Layer 7 of a small transformer language model trained on English Wikipedia (19 layers, counted from 0, width 96).
A neuron's activation on a vector x is GELU(weights . x + bias), where the dot is the dot product.

Input weights of the MLP neurons that the questions are about. A number n stands for n times 0.013.
n6 (bias -0.003): 10 4 -51 -41 10 -1 -12 -40 -32 -20 9 -7 1 -2 50 53 -18 2 -27 20 8 24 -19 5 30 16 5 -9 -13 -5 24 12 -34 6 32 -13 5 -19 -5 -33 8 29 -32 16 28 23 -19 -28 -26 22 4 -14 -29 33 -46 -38 -11 27 -11 -19 -7 35 -1 22 16 -16 12 -26 -42 7 5 -21 33 -10 21 7 -47 32 -19 19 5 12 -12 37 -15 6 24 7 -10 -11 31 11 -38 32 38 17
n32 (bias -0.010): -37 -22 51 -12 -18 38 52 -25 -35 -10 -23 6 22 -25 -5 -91 28 8 -27 -9 -51 -26 24 8 19 27 17 -1 -12 6 5 53 29 -8 40 25 -51 14 20 2 -8 -38 3 2 5 42 -15 32 -23 -15 -46 -2 37 -18 2 25 32 21 14 4 7 -20 31 -6 10 2 -45 -50 22 -19 8 5 -6 -16 -23 -49 -22 -18 6 -16 -16 67 13 12 9 29 -4 0 10 52 7 -23 -4 -13 -27 13
n39 (bias -0.005): 33 6 -25 21 29 -24 10 29 8 13 38 10 -2 -5 16 -11 17 31 2 0 4 14 3 11 -2 -43 4 -46 30 -22 -14 -20 -52 -2 8 -30 -26 17 8 -4 23 -22 -4 4 34 10 17 -10 -36 -9 43 24 11 -32 -4 -42 20 11 -41 -7 20 12 -22 15 18 -39 8 -18 14 1 29 -11 -11 -16 23 29 -4 13 -32 29 -50 -17 5 -43 -1 33 -47 3 -55 15 5 -4 -29 37 -13 7
n44 (bias -0.015): 4 10 -41 13 9 49 18 7 11 46 -24 24 -9 58 -26 -32 5 -15 -36 -16 11 -14 3 -5 -41 -17 27 -12 -40 12 31 60 -31 -9 -11 -31 31 -22 13 -35 25 -10 -3 16 56 -30 -20 1 -35 -35 -37 5 7 -53 16 15 -27 -2 30 -48 -19 -8 -12 7 19 44 17 1 6 -19 20 -20 2 -7 11 -31 -6 -1 6 6 63 6 -7 -26 29 48 -8 -17 24 13 -14 10 4 -7 -29 27
n48 (bias 0.006): -25 -7 34 28 34 -26 -32 -13 20 -28 37 -20 7 -18 35 34 -44 54 -29 -31 -88 7 20 37 -30 -67 -36 -5 13 11 38 4 38 37 -44 10 -57 -29 -7 -20 12 -22 -29 6 12 11 -33 -37 19 24 -6 4 57 13 -2 -25 7 -16 18 7 -13 -50 12 -2 -47 -26 -7 54 46 -32 3 15 -25 2 -2 9 -23 6 10 6 -24 3 12 59 18 5 25 49 -28 53 -47 50 -22 -10 8 28
n49 (bias 0.008): -24 2 2 -31 -17 -32 60 -59 7 -10 -8 12 -12 12 48 21 39 -42 -27 -21 1 -46 -11 4 14 -15 44 8 11 5 2 -22 21 -1 -6 7 13 -24 8 -51 -1 37 -5 -22 -29 43 38 -49 -43 6 4 -16 -2 11 31 17 -3 6 -21 -4 -43 14 -29 30 12 -4 -69 -23 37 -7 27 28 37 36 35 -31 -1 34 7 12 47 15 -65 34 37 -9 12 -1 7 -10 28 -10 32 -17 -56 -12
n80 (bias -0.008): 17 29 25 29 32 36 26 -43 -41 -8 12 5 15 10 26 2 -53 0 23 13 4 -39 -12 -38 21 14 11 30 -2 -23 -56 -19 11 -29 -6 29 -41 -41 -2 -43 25 10 46 66 7 2 -29 -32 -35 18 41 -21 -11 -12 -38 20 -10 8 5 48 -27 13 -17 -3 -20 0 -14 1 22 -34 -46 26 -3 -10 -8 -20 -42 -27 23 10 30 57 14 15 16 6 -17 -13 -11 8 -7 -42 84 33 -14 -4
n85 (bias -0.008): 12 20 -17 16 17 -9 53 31 -8 -9 -41 37 -2 -34 34 -10 24 2 -24 -5 24 7 -44 23 20 -56 3 -2 12 -1 2 34 27 3 -19 -20 17 -7 0 -7 -9 -13 -15 2 -22 -5 -11 41 -13 -26 -5 34 -18 -23 19 21 -38 15 -16 23 7 34 -8 6 -11 9 3 53 22 2 -12 -49 21 -25 3 -6 21 10 7 -1 -37 -19 2 24 -1 10 -25 8 -13 52 1 -28 -28 -10 -27 36
n89 (bias -0.027): 0 4 -20 30 7 -8 -1 -32 -23 -5 -13 -18 35 42 15 11 -23 36 40 14 -22 -16 19 -16 -46 -24 -50 4 -28 59 7 33 -1 -11 41 -26 -11 -23 24 -16 29 32 26 33 -10 30 -8 2 -3 -39 -33 -12 -43 -11 -50 -16 39 -33 -41 9 3 -41 -27 17 -20 -13 7 3 -5 -37 -8 17 15 31 -15 -22 -13 15 0 35 -49 0 31 23 13 61 5 -45 13 25 -24 -30 -4 32 49 44
n91 (bias -0.003): 32 31 30 -3 -26 26 -18 1 -38 -14 0 -5 -13 -28 -10 24 -8 4 31 8 -4 14 -36 0 -14 -15 33 18 -41 29 3 -24 8 -6 -12 -1 19 -57 -1 -64 -3 7 -10 37 -12 1 10 26 -2 26 -35 30 26 -13 -14 -1 -6 -34 -15 -19 40 1 -1 -5 16 40 -40 -27 -15 4 -1 -8 11 5 -27 31 -17 18 -10 1 11 5 -14 36 -2 7 13 38 -8 36 1 -11 30 -31 -13 -41
n107 (bias 0.003): 49 10 3 27 31 19 -20 -1 -13 7 -2 14 18 5 -13 -47 -20 3 -31 -21 -2 64 -9 29 -3 -3 -1 -21 -11 -14 -12 -27 20 9 13 41 -39 -22 49 2 8 26 49 21 19 -2 -4 -4 19 -18 -17 -25 3 -28 28 -9 -20 31 15 -34 -19 -9 34 16 -62 44 37 -7 -17 -23 23 7 1 -18 6 26 -50 -18 6 30 -2 5 -37 -3 -41 -13 -25 -45 -15 -15 -20 -27 50 17 4 46
n109 (bias 0.004): 64 25 -6 -1 -2 37 4 -17 2 45 -20 41 -9 38 6 -4 -8 -28 -18 -28 44 -11 35 28 -23 -23 56 0 -2 -30 -8 -44 32 -54 -13 6 3 -44 -7 -2 -56 20 -25 29 29 38 18 20 -72 0 19 -28 -27 11 -37 3 0 7 23 -34 19 -49 -22 43 -14 15 5 -35 34 -32 11 13 27 47 -3 -12 -29 1 -14 40 -26 -18 -48 20 11 8 -19 -20 7 13 -1 0 4 -7 -34 22
n112 (bias -0.022): -23 8 2 -42 0 10 26 -16 2 -30 -26 14 -10 -2 22 25 -34 -3 14 -19 -20 -52 -12 -12 -26 -18 -8 -14 -9 36 19 10 1 30 -8 1 28 -42 18 -17 -18 8 15 17 -15 -16 16 18 -16 21 16 54 43 -37 -13 -32 -9 6 -25 22 -3 18 -35 -9 -11 -43 6 16 5 -25 4 -61 -6 20 16 -34 20 25 41 43 -34 -1 -13 32 19 5 -16 24 12 26 30 32 -25 23 -11 33
n114 (bias -0.018): 3 -61 -23 -13 13 35 22 -17 -18 15 -39 26 -40 9 20 -23 -21 -1 1 10 2 12 16 -44 15 -3 21 -9 2 -10 39 4 13 27 -51 43 -16 -27 13 -44 13 3 0 -14 70 -20 -13 -36 -12 6 -22 45 -40 -26 -41 22 1 1 22 20 1 -16 11 -6 10 -11 -13 -24 12 -25 22 6 18 11 0 -17 -14 -29 39 18 1 52 14 -8 23 -1 21 -30 20 -13 -19 -17 -12 13 27 30
n126 (bias -0.003): 17 -3 -24 -41 32 -8 11 -90 -45 -2 -43 -15 3 -41 -35 -27 3 26 -23 -4 -36 31 20 4 -17 22 9 5 -19 -7 -13 13 12 -21 -67 -2 15 23 2 45 64 13 3 44 -19 1 -34 20 11 15 -22 47 -24 60 -2 -17 21 -54 19 6 -24 -8 4 1 -6 27 31 -27 21 36 14 -19 15 29 7 -48 -26 -11 42 -41 -1 29 12 10 -8 38 12 -42 8 47 37 -8 -59 4 -5 -2
n146 (bias -0.000): 7 0 52 -11 77 6 -30 -2 0 10 -21 -53 18 -17 17 -6 3 47 -16 -2 -45 19 -8 3 -14 -8 54 18 -21 -10 -27 26 43 18 -14 0 -37 -69 -12 -46 -30 -72 11 -38 21 22 29 -35 29 19 -4 -14 -19 -23 48 -21 -7 1 -21 -23 -4 53 47 -1 -22 23 -2 8 -12 20 -23 3 31 21 2 -10 -9 58 -68 -7 1 13 -14 8 -40 13 21 -32 -10 14 38 -13 11 -3 38 -18
n165 (bias -0.029): 44 -15 -53 29 -23 36 -9 -1 41 25 -44 -12 -15 -3 -41 -13 5 27 -5 13 -16 -11 -52 19 -35 6 30 -15 22 1 21 60 9 -25 -2 -29 25 -12 5 -34 7 -28 -62 -68 40 -2 -2 -14 -24 -4 -41 9 -5 19 20 -40 -1 -27 20 -26 -19 16 -12 -1 -1 -35 31 23 -26 -9 74 -7 65 44 -15 8 20 1 18 -10 -26 32 18 10 4 -3 -1 19 57 -14 -30 9 26 -20 11 3
n175 (bias -0.001): 10 26 -32 -10 45 55 -21 -11 7 17 49 3 9 23 -11 41 -5 2 -40 20 -37 16 -4 -2 -8 -8 -44 11 -6 40 7 -17 -38 39 -3 -31 10 5 14 -18 4 -24 21 -7 21 6 -13 -13 -29 -35 1 -5 42 -1 -56 22 11 3 -9 42 -14 -12 27 -2 1 10 -10 -13 -62 44 6 -41 2 -16 12 28 -17 30 12 -22 -36 46 0 23 -25 -15 45 -11 50 -44 25 4 -14 -30 -27 -3
n188 (bias -0.004): -16 -18 29 10 5 7 17 23 -12 -5 10 20 40 28 -18 -15 59 -59 31 -20 32 14 25 -13 -3 34 -9 33 -7 -47 -41 43 -31 23 38 -2 1 -23 16 20 28 -6 23 -21 -73 0 12 0 -46 -8 37 -9 -29 6 30 20 -79 17 33 -26 -8 9 -4 -25 40 -12 11 27 1 2 2 -2 31 14 21 59 -26 -31 31 24 -34 -23 -68 16 -14 -19 -32 11 1 -49 2 -49 28 -19 -32 -2
n196 (bias 0.010): -15 -30 4 -9 -6 -33 27 -16 46 32 22 5 6 43 -20 -5 -16 30 -4 -19 -36 24 -18 -62 1 -17 34 26 16 0 -3 37 -15 3 2 -13 -25 -18 -12 -7 8 -24 18 1 -18 6 18 9 1 15 3 6 -14 -3 0 -2 -6 6 6 16 12 0 -24 -7 35 -11 -7 -53 10 -10 -43 -2 19 5 16 -13 -9 10 -21 -12 42 5 29 6 -10 4 7 -6 -20 3 24 41 -30 -13 -11 8
n199 (bias 0.007): -3 -11 -2 -1 -22 1 -4 -11 -14 -3 2 -29 -9 4 -5 17 14 -8 -8 27 38 29 19 14 0 -5 -29 -3 -14 4 -33 21 4 4 1 6 3 -20 2 -14 32 15 -24 16 3 5 7 -27 30 23 -37 6 -16 14 20 30 -8 -8 24 36 -5 -18 -30 -24 -11 -7 -29 21 3 -10 0 -10 5 -7 12 -57 17 10 21 -6 22 11 4 8 9 -39 1 -15 1 8 -3 10 -6 -5 9 29
n201 (bias -0.000): 7 26 -31 -25 0 -3 24 0 -1 -33 7 29 30 3 -32 -19 -37 -18 -45 -67 -17 4 16 12 -26 -39 25 55 -25 -22 -4 0 15 -2 -5 33 -7 -19 3 14 -11 53 7 68 18 -50 26 -34 -34 -7 23 -5 -30 41 26 13 16 -5 -41 18 -10 -39 -3 8 -28 -10 -6 30 15 -2 -8 63 -15 -55 28 -1 -17 16 56 4 18 3 -42 15 -6 32 -20 -11 9 37 7 1 -1 -2 -16 -13
n204 (bias -0.022): -35 21 8 11 48 -35 -40 -52 6 26 18 16 -16 -54 18 3 34 18 29 -16 6 26 0 11 -9 -27 42 -30 22 57 21 -27 39 -10 -27 4 26 -4 -3 -27 13 2 14 -19 19 37 21 -56 46 39 -40 28 26 23 -9 -51 -32 -32 -60 7 4 26 -31 22 -16 -17 12 -22 17 -29 -50 41 12 0 29 0 -2 -40 -2 23 -14 -40 -30 -4 29 -8 -2 12 70 -10 -47 -10 21 16 -4 -17
n217 (bias -0.021): -22 44 1 -21 -17 -13 -19 -22 28 20 -9 33 -2 8 16 -5 -1 19 28 -1 -8 -23 -9 23 -16 6 -13 -30 26 9 45 -11 -17 -16 11 16 13 -43 -27 -3 15 -20 22 -4 -31 -30 -3 45 2 20 31 45 7 -21 6 2 -18 1 -42 -15 59 -66 -2 1 -21 -4 16 -2 -3 9 19 -9 14 -6 -7 20 -27 9 -4 19 8 20 2 16 -10 -2 22 12 -2 -20 4 9 -6 -30 22 25
n218 (bias -0.012): 0 19 -21 -29 -25 -3 13 -35 -14 5 -31 -14 3 -24 41 21 30 -4 8 1 -21 35 -30 15 4 -9 6 -3 20 10 -13 -5 -17 -51 18 -12 -13 -11 7 24 13 19 -8 37 -7 -1 -14 -18 3 -7 6 15 -3 -4 -9 14 8 -7 -31 -13 -2 -1 -25 -9 10 -29 -35 -18 -7 44 8 18 10 4 7 -10 -3 -12 -22 25 1 20 35 17 -20 -6 24 -10 16 9 36 33 -10 11 19 22
n236 (bias -0.006): -3 -9 27 11 12 -18 -19 5 16 9 31 -37 0 13 -8 -2 -13 -22 -1 -48 9 -11 -12 -2 19 54 -15 14 -6 -6 -29 22 -14 -1 45 70 -22 -16 53 3 45 -3 -18 -12 -4 -16 -3 -32 -2 -36 26 21 5 15 -26 22 6 29 -28 -22 18 -17 -57 28 13 -84 -14 -5 13 8 5 17 -25 5 -11 -3 0 -37 -5 34 -11 14 -15 -5 49 -8 2 -32 -25 -30 -22 -7 40 53 62 -10
n244 (bias 0.002): 21 26 -24 -3 -19 36 -29 5 -13 -32 0 -10 23 -12 -5 20 22 6 -18 16 7 36 1 1 -31 9 -18 6 -11 -7 0 -11 -3 -6 11 -24 23 1 -17 -8 -8 -5 14 17 -16 36 -2 -47 -35 16 2 11 -19 -28 -5 -46 41 -5 -56 -3 -18 55 9 -24 14 31 28 -23 -8 6 23 28 35 -15 14 30 61 -4 -24 -9 -26 -2 19 -18 -46 -1 -6 7 4 -13 18 11 -15 19 -11 -10
n246 (bias -0.006): -40 5 23 -38 -9 -41 35 -20 41 18 -16 5 1 14 2 -15 38 -26 -6 -40 37 -20 17 41 -36 -17 -30 -34 41 -10 -1 -4 10 45 39 49 39 49 6 27 6 -31 -50 25 3 14 -33 -5 20 -56 -41 -18 -33 -2 -12 -17 21 9 -17 -31 0 22 -5 -3 -31 13 -20 8 -34 -37 -4 5 35 -51 -17 17 28 -20 6 35 -18 84 -31 25 8 17 20 -3 -7 8 -5 -10 -12 43 -1 15
n293 (bias -0.006): 14 51 -37 8 13 -11 35 -47 -34 -11 -9 -3 4 -39 -24 22 29 24 -37 10 -12 -1 -18 32 3 -16 14 -36 -22 41 -12 -3 13 -1 11 -33 7 -17 85 -20 -14 34 -7 59 23 5 -4 -10 -21 12 15 17 -20 25 -4 -18 -9 -17 -13 -23 -30 11 10 24 43 -7 2 -22 -26 16 -37 23 19 -6 3 40 6 24 9 -4 -6 -10 -7 2 -13 -7 21 6 26 -26 -21 -9 -20 11 -6 -1
n305 (bias 0.009): -6 -4 4 22 -3 26 -2 10 17 -14 -2 27 34 -29 33 28 32 32 -22 4 -16 -20 20 26 4 -4 4 -35 -5 2 -3 -22 15 18 -3 -43 -23 -35 26 -26 -5 4 -2 -1 71 6 15 11 -1 -41 -43 -22 23 22 2 -22 -29 -48 -1 -30 33 14 6 14 23 17 -9 2 -21 23 -4 41 -15 -41 40 -49 -29 -25 8 -18 33 35 42 17 -18 -19 30 -22 34 -8 -21 47 -41 -56 -12 -22
n323 (bias -0.010): -16 -10 -1 -12 0 18 -42 -15 -15 28 -16 31 14 -18 14 -16 24 -10 -30 -4 -8 -35 8 -28 10 -5 23 -19 21 -18 21 17 -13 18 13 -32 0 12 -18 7 6 4 20 -24 -22 -3 15 2 -13 -2 -26 42 -38 0 15 -2 -27 5 -19 -15 -13 15 -20 55 13 11 -1 -7 -15 -7 -9 -27 -13 30 -13 0 -15 15 -4 25 21 10 33 9 -3 30 -34 21 14 -9 -12 -8 3 29 -15 27
n368 (bias 0.008): 28 -17 -2 22 5 12 39 -11 -9 -11 24 22 8 46 5 -47 -11 -11 26 -21 26 -28 2 -25 -13 34 52 4 -19 -2 -12 0 -28 24 -17 37 -18 -26 8 -19 -26 -11 7 26 -49 10 28 -14 -23 -11 10 20 16 -11 -37 -12 1 4 4 -16 5 -15 8 37 26 58 -7 -39 4 -22 12 16 6 10 -3 31 12 -11 -15 16 -7 0 -49 19 27 -27 -16 -10 3 24 -15 -22 32 4 -35 -8

Each question shows a token from some text and the vector x that enters the MLP there. A number n stands for n times 0.047.

",": -12 -1 -1 29 -35 -16 6 -14 -4 -26 -1 23 -6 -26 -8 14 11 10 -13 -9 5 -1 34 -16 13 2 -19 8 22 -5 -2 0 28 16 32 -8 1 19 -40 7 -21 -27 -4 2 12 -32 9 -11 70 26 36 -5 -20 -20 -39 2 32 -10 31 -7 6 2 -7 14 30 2 48 46 -7 10 12 21 -8 11 -51 -34 -29 7 -16 6 1 -36 -23 -19 10 6 -14 -23 14 15 34 -16 0 -24 -25 1
The neuron with the highest activation: n126

" \"": -6 15 1 16 -25 -17 40 -5 -8 -22 -6 20 -12 -21 -5 -2 -5 3 -20 -14 3 -7 17 -24 15 -4 -21 -1 6 13 22 -6 26 24 39 -1 -12 12 -12 -3 -24 -15 -7 17 4 -43 1 -19 79 30 15 -15 -9 -19 -32 1 22 -4 45 -16 10 -4 -18 -5 44 15 53 38 -25 -2 -21 28 22 30 -34 -31 -28 8 -12 0 -11 -27 -11 -9 3 -4 -28 -21 -4 5 29 -14 3 -18 2 2
The neuron with the highest activation: n89

"'": 5 23 -16 7 -28 -7 14 9 9 -24 9 32 -6 -6 -17 5 7 4 -26 -23 12 -10 11 -33 6 -6 -18 12 1 1 36 -4 16 11 40 -6 -9 1 -14 -4 -34 -8 -14 12 5 -45 21 -23 76 32 14 8 1 -19 -46 0 11 2 45 -7 21 11 -5 10 16 12 50 29 -22 9 -7 22 7 21 -41 -30 -24 0 -33 5 2 -29 -23 -13 21 4 -17 -18 11 1 32 -16 6 -24 -26 -15
The three highest activations, in order: n368, n109, n201

" concerns": -21 33 -1 -4 -12 -15 12 -17 1 -5 -23 15 -28 -6 18 -6 23 14 -19 10 -3 3 12 -10 23 -22 -20 3 11 14 17 -1 31 20 33 -18 -23 20 -17 17 -11 -22 -27 -7 10 -36 16 -11 62 10 30 -13 0 -11 -55 0 29 5 48 -29 -1 6 -10 9 41 -4 27 28 -22 14 -10 17 4 26 -27 -41 -23 10 -9 12 -6 -30 -16 -11 1 -9 -16 -30 24 7 53 -2 13 -29 -18 -32
Which two neurons fire most, strongest first? n146, n218

" He": -17 13 4 5 -30 -3 0 -10 9 -29 -4 26 -20 -16 -12 -12 16 10 -16 -20 10 -11 29 -18 25 -24 -42 9 4 -5 15 -17 15 35 36 -2 -19 -3 -16 -8 -14 -11 -6 6 4 -33 4 -26 55 40 28 23 -24 -6 -23 -2 40 -5 30 -14 18 -5 -19 8 34 20 47 56 -13 5 1 16 1 22 -46 -35 -15 -4 -22 9 24 -37 -15 -24 9 -5 -25 -10 10 15 35 -4 11 -11 -20 -12
The three highest activations, in order: n201, n323, n199

" NFL": -24 38 -13 2 -15 -17 2 0 0 -17 9 18 -27 4 -6 -13 25 18 -8 -15 2 10 3 0 19 1 -4 18 0 11 42 -20 -16 30 40 -10 -21 36 -6 -26 -32 -2 -36 -2 -2 -44 1 -17 44 29 20 -6 -4 -33 -33 5 50 -10 40 1 12 -5 -29 4 32 -9 28 38 -12 14 -14 19 0 23 -43 -11 -28 2 -17 28 -2 -34 -20 -18 14 -11 -28 -26 11 -6 50 -5 12 -2 -21 2
The most active neuron and its activation: n39, at about 1.6

"umb": -21 11 -6 1 -14 1 9 9 -15 -11 10 29 -20 5 -2 -7 18 11 -23 -13 5 4 45 -6 12 -16 -25 15 4 -1 25 -46 8 28 48 -31 -31 10 -22 -11 -21 0 -30 18 4 -40 8 -29 71 29 17 2 -3 -12 -44 10 28 0 45 -2 3 14 -19 6 29 17 36 16 -33 25 7 29 -4 15 -44 -12 -7 0 -12 10 -2 -23 -18 -8 -29 16 -15 -2 5 -4 25 -11 5 -27 -16 -28
The neuron with the highest activation: n175

" Lorraine": -10 8 -3 6 -18 -12 5 -13 -10 -15 -3 14 -18 2 -1 11 18 -1 -16 -13 -10 12 23 -26 23 -12 -13 16 4 11 18 -36 19 37 23 -29 -30 22 -9 -12 -29 -8 -17 14 8 -42 7 -28 58 33 28 14 -20 -10 -47 -9 45 1 36 -18 5 3 -5 -4 57 17 38 29 -41 24 -9 14 5 35 -35 -18 1 -2 4 2 -5 -26 -31 -10 -12 0 -19 13 15 -11 29 -5 11 -26 -21 -5
The neuron with the highest activation: n293

" Park": -1 29 -14 3 -37 -17 9 -2 18 -22 8 10 -27 -3 6 15 15 5 -42 -37 6 2 7 -19 22 -11 -24 14 42 3 30 -10 6 8 27 -15 -9 17 -18 -5 -22 -10 -8 8 22 -39 -17 -19 53 22 27 12 -9 -19 -65 11 55 -5 44 -12 5 25 -19 7 28 1 36 37 -26 27 -13 15 11 15 -27 -13 -18 -11 -10 19 -8 -22 -12 -11 1 -11 -29 -19 -3 2 30 -8 15 -17 -14 -7
The most active neuron and its activation: n6, at about 1.8

" first": -36 24 -16 1 -13 -13 25 8 -24 -24 -13 18 -26 -21 9 -22 32 -1 -4 -12 -6 0 21 -6 12 6 -17 11 3 11 30 -30 25 17 46 -13 -14 1 -12 -4 -11 -4 -24 3 -21 -28 -12 -35 68 32 10 4 -4 -30 -33 21 35 1 26 -9 -4 4 -9 15 34 5 38 41 -3 11 7 17 0 26 -37 -23 -30 12 -14 6 8 -10 -32 -14 10 -24 -30 -13 20 21 37 -6 25 -21 -26 -11
The neuron with the highest activation: n49

" owner": -16 31 -4 -13 -12 -19 20 -20 -15 -16 -9 13 -23 -3 11 -9 26 16 -23 -24 7 -16 9 -16 14 -5 -25 29 13 3 2 -8 17 21 44 -15 1 22 -3 -9 -16 -15 -27 2 7 -28 -11 -7 58 28 19 12 -5 -21 -43 11 40 -1 52 -13 1 4 -1 5 34 2 38 47 -15 27 -20 0 -4 25 -39 -47 -23 1 2 3 0 -35 -36 -7 6 -19 -25 -11 6 8 49 -7 12 -20 -14 6
The most active neuron and its activation: n112, at about 2.2

" in": -10 32 -2 15 -27 -10 3 -8 2 -11 -4 19 -21 -15 5 -9 15 8 -26 -13 10 9 3 -16 4 -15 -19 0 21 1 30 2 31 -2 49 -3 -19 5 -10 -2 1 -23 -21 4 14 -43 6 -36 67 26 22 -13 -15 -29 -39 10 24 -17 42 -22 7 10 -14 23 33 -3 33 32 -21 16 14 21 -4 17 -46 -29 -15 -1 -15 7 -9 -27 -13 -17 24 -25 -13 -31 25 -11 39 -2 30 -4 -20 0
The neuron with the highest activation: n236

" principal": -32 34 11 1 -24 0 30 2 -4 -21 -9 12 -10 -11 6 -19 20 11 -19 -23 12 -5 12 -13 17 -2 -24 28 13 2 5 -28 21 -2 40 -21 -3 4 -2 7 -12 -17 -29 -2 3 -40 -2 -16 70 30 10 9 -3 -21 -40 14 42 2 42 -2 3 14 -10 18 23 9 34 44 1 28 -18 -8 -2 11 -35 -44 -27 0 2 -2 -8 -30 -34 0 -4 -16 -38 -10 17 9 40 -19 16 -25 2 1
The most active neuron and its activation: n85, at about 3

"ers": -18 19 -1 -19 -15 -13 14 -6 2 -1 -6 8 -19 11 7 9 18 11 -26 -7 -10 4 14 -16 13 -7 -26 11 12 13 10 -27 3 28 39 -22 -2 22 -10 -8 -29 1 -18 7 11 -36 2 -25 74 23 36 -3 -25 -6 -51 14 29 6 44 -22 11 2 7 8 26 9 46 33 -34 16 -9 12 11 21 -46 -43 -12 5 -18 27 -15 -27 -24 -20 -6 0 -18 -12 7 7 32 4 8 -29 -18 -18
The most active neuron and its activation: n6, at about 1.9

"T": -3 22 -4 15 -6 2 28 14 2 -22 16 25 -15 -3 -18 -22 3 14 -10 -27 4 -5 7 -19 10 -6 -30 19 -5 4 18 -23 36 16 31 -9 -15 20 -15 1 -13 2 -21 7 10 -48 3 -21 60 26 23 9 -19 -15 -39 -6 16 5 52 -13 -3 5 -23 6 22 6 47 48 -37 -4 -3 34 7 8 -38 -19 -19 3 -22 18 0 -25 -15 -36 -8 9 -25 -4 -7 2 47 4 16 -27 -28 -25
The most active neuron and its activation: n201, at about 3.3

"ids": -19 8 0 -3 2 -11 4 -6 -7 -2 5 27 -25 -3 17 -4 20 -6 -7 -11 -4 11 32 -12 21 -16 -17 26 9 15 18 -28 15 31 46 -26 -20 18 -18 -13 -42 -2 -16 17 5 -42 0 -25 69 12 24 -8 -27 -26 -41 3 18 3 48 -10 11 2 -6 4 44 21 43 31 -32 14 1 17 7 11 -30 -32 -6 10 -1 20 -4 -33 -21 -10 -16 -3 -11 -6 3 -6 29 -10 11 -39 -22 -24
The neuron with the highest activation: n188

" varsity": -1 42 -8 9 -18 -16 -8 6 9 -17 -6 15 -35 -18 -8 -10 31 0 -13 -19 -8 7 9 -15 33 -5 -21 17 7 9 25 -14 10 25 37 -12 -6 14 -12 -6 -19 -11 -32 8 6 -49 -6 -13 66 23 9 7 -10 -36 -48 12 26 -6 55 1 1 -3 1 2 22 -9 35 33 -11 32 -9 5 6 14 -30 -36 -31 -5 -9 25 -7 -30 -24 7 8 -4 -26 -9 1 -4 54 -7 20 0 -18 -11
The neuron with the highest activation: n85

" of": -23 14 -13 6 -25 -32 9 -2 -9 -16 -9 16 -2 -11 -1 -5 3 12 -26 -8 3 -2 3 -5 20 -18 -17 13 20 2 26 -6 29 3 43 4 -3 6 -13 -1 -4 -37 -15 -6 19 -36 -3 -36 59 31 22 -5 -19 -20 -49 2 16 -6 52 -10 -5 18 -17 18 36 -13 43 53 -17 24 6 6 9 27 -39 -34 -18 5 6 8 -20 -24 -21 -22 17 -6 -15 -19 19 17 37 -6 19 -17 -12 -13
The neuron with the highest activation: n165

" originally": -20 28 3 13 -13 -9 34 -14 -15 -12 -17 16 -15 -10 12 -13 15 -4 -8 -3 -8 2 21 -4 20 -12 -23 12 15 2 17 -12 30 20 48 -4 -20 -3 -8 -1 -22 -15 -13 6 5 -26 -13 -25 69 37 9 -5 -3 -12 -37 11 13 -19 38 -18 12 8 -3 7 31 4 38 48 -12 18 13 13 11 20 -38 -41 -27 16 -19 -9 8 -26 -23 -20 -11 -29 -29 -35 9 5 51 -10 22 -20 -21 -13
The neuron with the highest activation: n146

"Good": -9 9 -3 10 -32 4 22 13 1 -21 6 8 -10 2 -20 -4 23 4 -8 -39 -1 11 10 -13 17 -10 -31 23 2 6 27 -33 22 17 33 -10 -13 9 -13 -11 -14 -11 -32 12 8 -49 9 -21 62 27 24 1 -7 -12 -43 -4 18 11 48 -14 0 -3 -11 3 31 20 32 35 -28 26 -19 34 -1 28 -35 -7 -33 1 -14 6 1 -11 -7 -33 0 17 -38 -10 -6 -1 50 -10 19 -29 -16 -10
Which two neurons fire most, strongest first? n201, n188

" respect": -15 28 1 -3 -23 -21 18 -14 1 -9 -16 26 -32 -1 2 -21 19 21 -7 -4 2 -4 22 -18 18 -18 -27 11 17 16 17 -12 24 13 28 -12 3 5 -26 15 -22 -26 -31 7 -5 -52 4 -15 72 3 24 -18 4 -8 -40 18 29 -2 62 -2 -3 13 -9 17 33 -6 36 21 -13 29 0 10 -4 40 -27 -23 -21 7 -1 -2 -15 -28 -8 -8 1 -8 -25 -20 27 5 33 0 -6 -34 -18 -20
The neuron with the highest activation: n126

"===": 1 16 -5 29 -15 -12 12 -4 -16 -6 -15 29 -23 -13 -9 -16 26 3 -10 -21 3 -21 17 -19 12 -11 -21 9 19 16 34 6 15 11 25 -11 -20 18 -23 -7 -9 -16 -2 15 2 -55 -13 -29 59 37 9 9 -22 -28 -30 28 37 -9 51 -18 18 -5 -16 3 32 9 23 42 -12 -1 9 16 20 27 -44 -26 -29 -13 -29 26 3 -36 -14 -11 5 2 -12 -21 14 -5 41 -15 3 -14 -7 -10
The neuron with the highest activation: n114

"\n": -10 11 12 22 -11 -12 12 -14 -8 -29 -24 22 -19 -28 -2 0 4 13 -15 -19 8 -14 28 -21 23 -2 -31 10 18 0 34 -13 22 20 25 -20 -21 13 -16 4 -11 -5 -5 10 0 -41 -4 -30 54 35 8 0 -4 -24 -21 6 43 -3 47 -22 20 -2 -23 -5 28 2 43 48 -22 13 0 24 10 24 -37 -36 -18 6 -23 13 -2 -49 -27 -9 17 3 -18 -24 19 17 39 -8 6 -11 -19 -8
The three highest activations, in order: n48, n112, n126

" child": -4 13 -6 -3 -13 -19 -2 -3 -5 -11 0 31 -39 -15 3 -8 32 10 -4 -14 4 -1 26 13 14 -7 -20 16 10 15 6 -26 22 19 45 -9 -16 3 4 -1 -14 -13 -33 8 -2 -35 -10 -20 60 40 18 1 -12 -32 -43 10 44 -5 39 -6 -1 4 -18 2 41 0 42 32 -25 25 -12 6 -12 36 -32 -55 -20 -11 3 -4 12 -27 -30 3 -7 -8 -24 -11 8 -11 45 -3 7 -19 -3 6
The neuron with the highest activation: n199

" the": -14 21 -5 10 -18 -8 8 -5 -10 -21 -10 35 -4 -5 -12 -3 1 5 -16 -7 7 -14 -2 -17 25 -20 -1 3 20 20 22 -4 20 3 43 -26 -9 -4 -15 -8 -16 -26 -24 1 10 -49 -6 -17 82 30 15 -6 -10 -4 -44 7 31 -4 39 -13 7 16 -24 15 34 -4 44 48 0 0 -2 30 -9 18 -50 -7 -22 -5 -13 12 -9 -8 -34 -19 4 -13 -21 -15 5 15 23 7 16 -18 -10 -12
The neuron with the highest activation: n204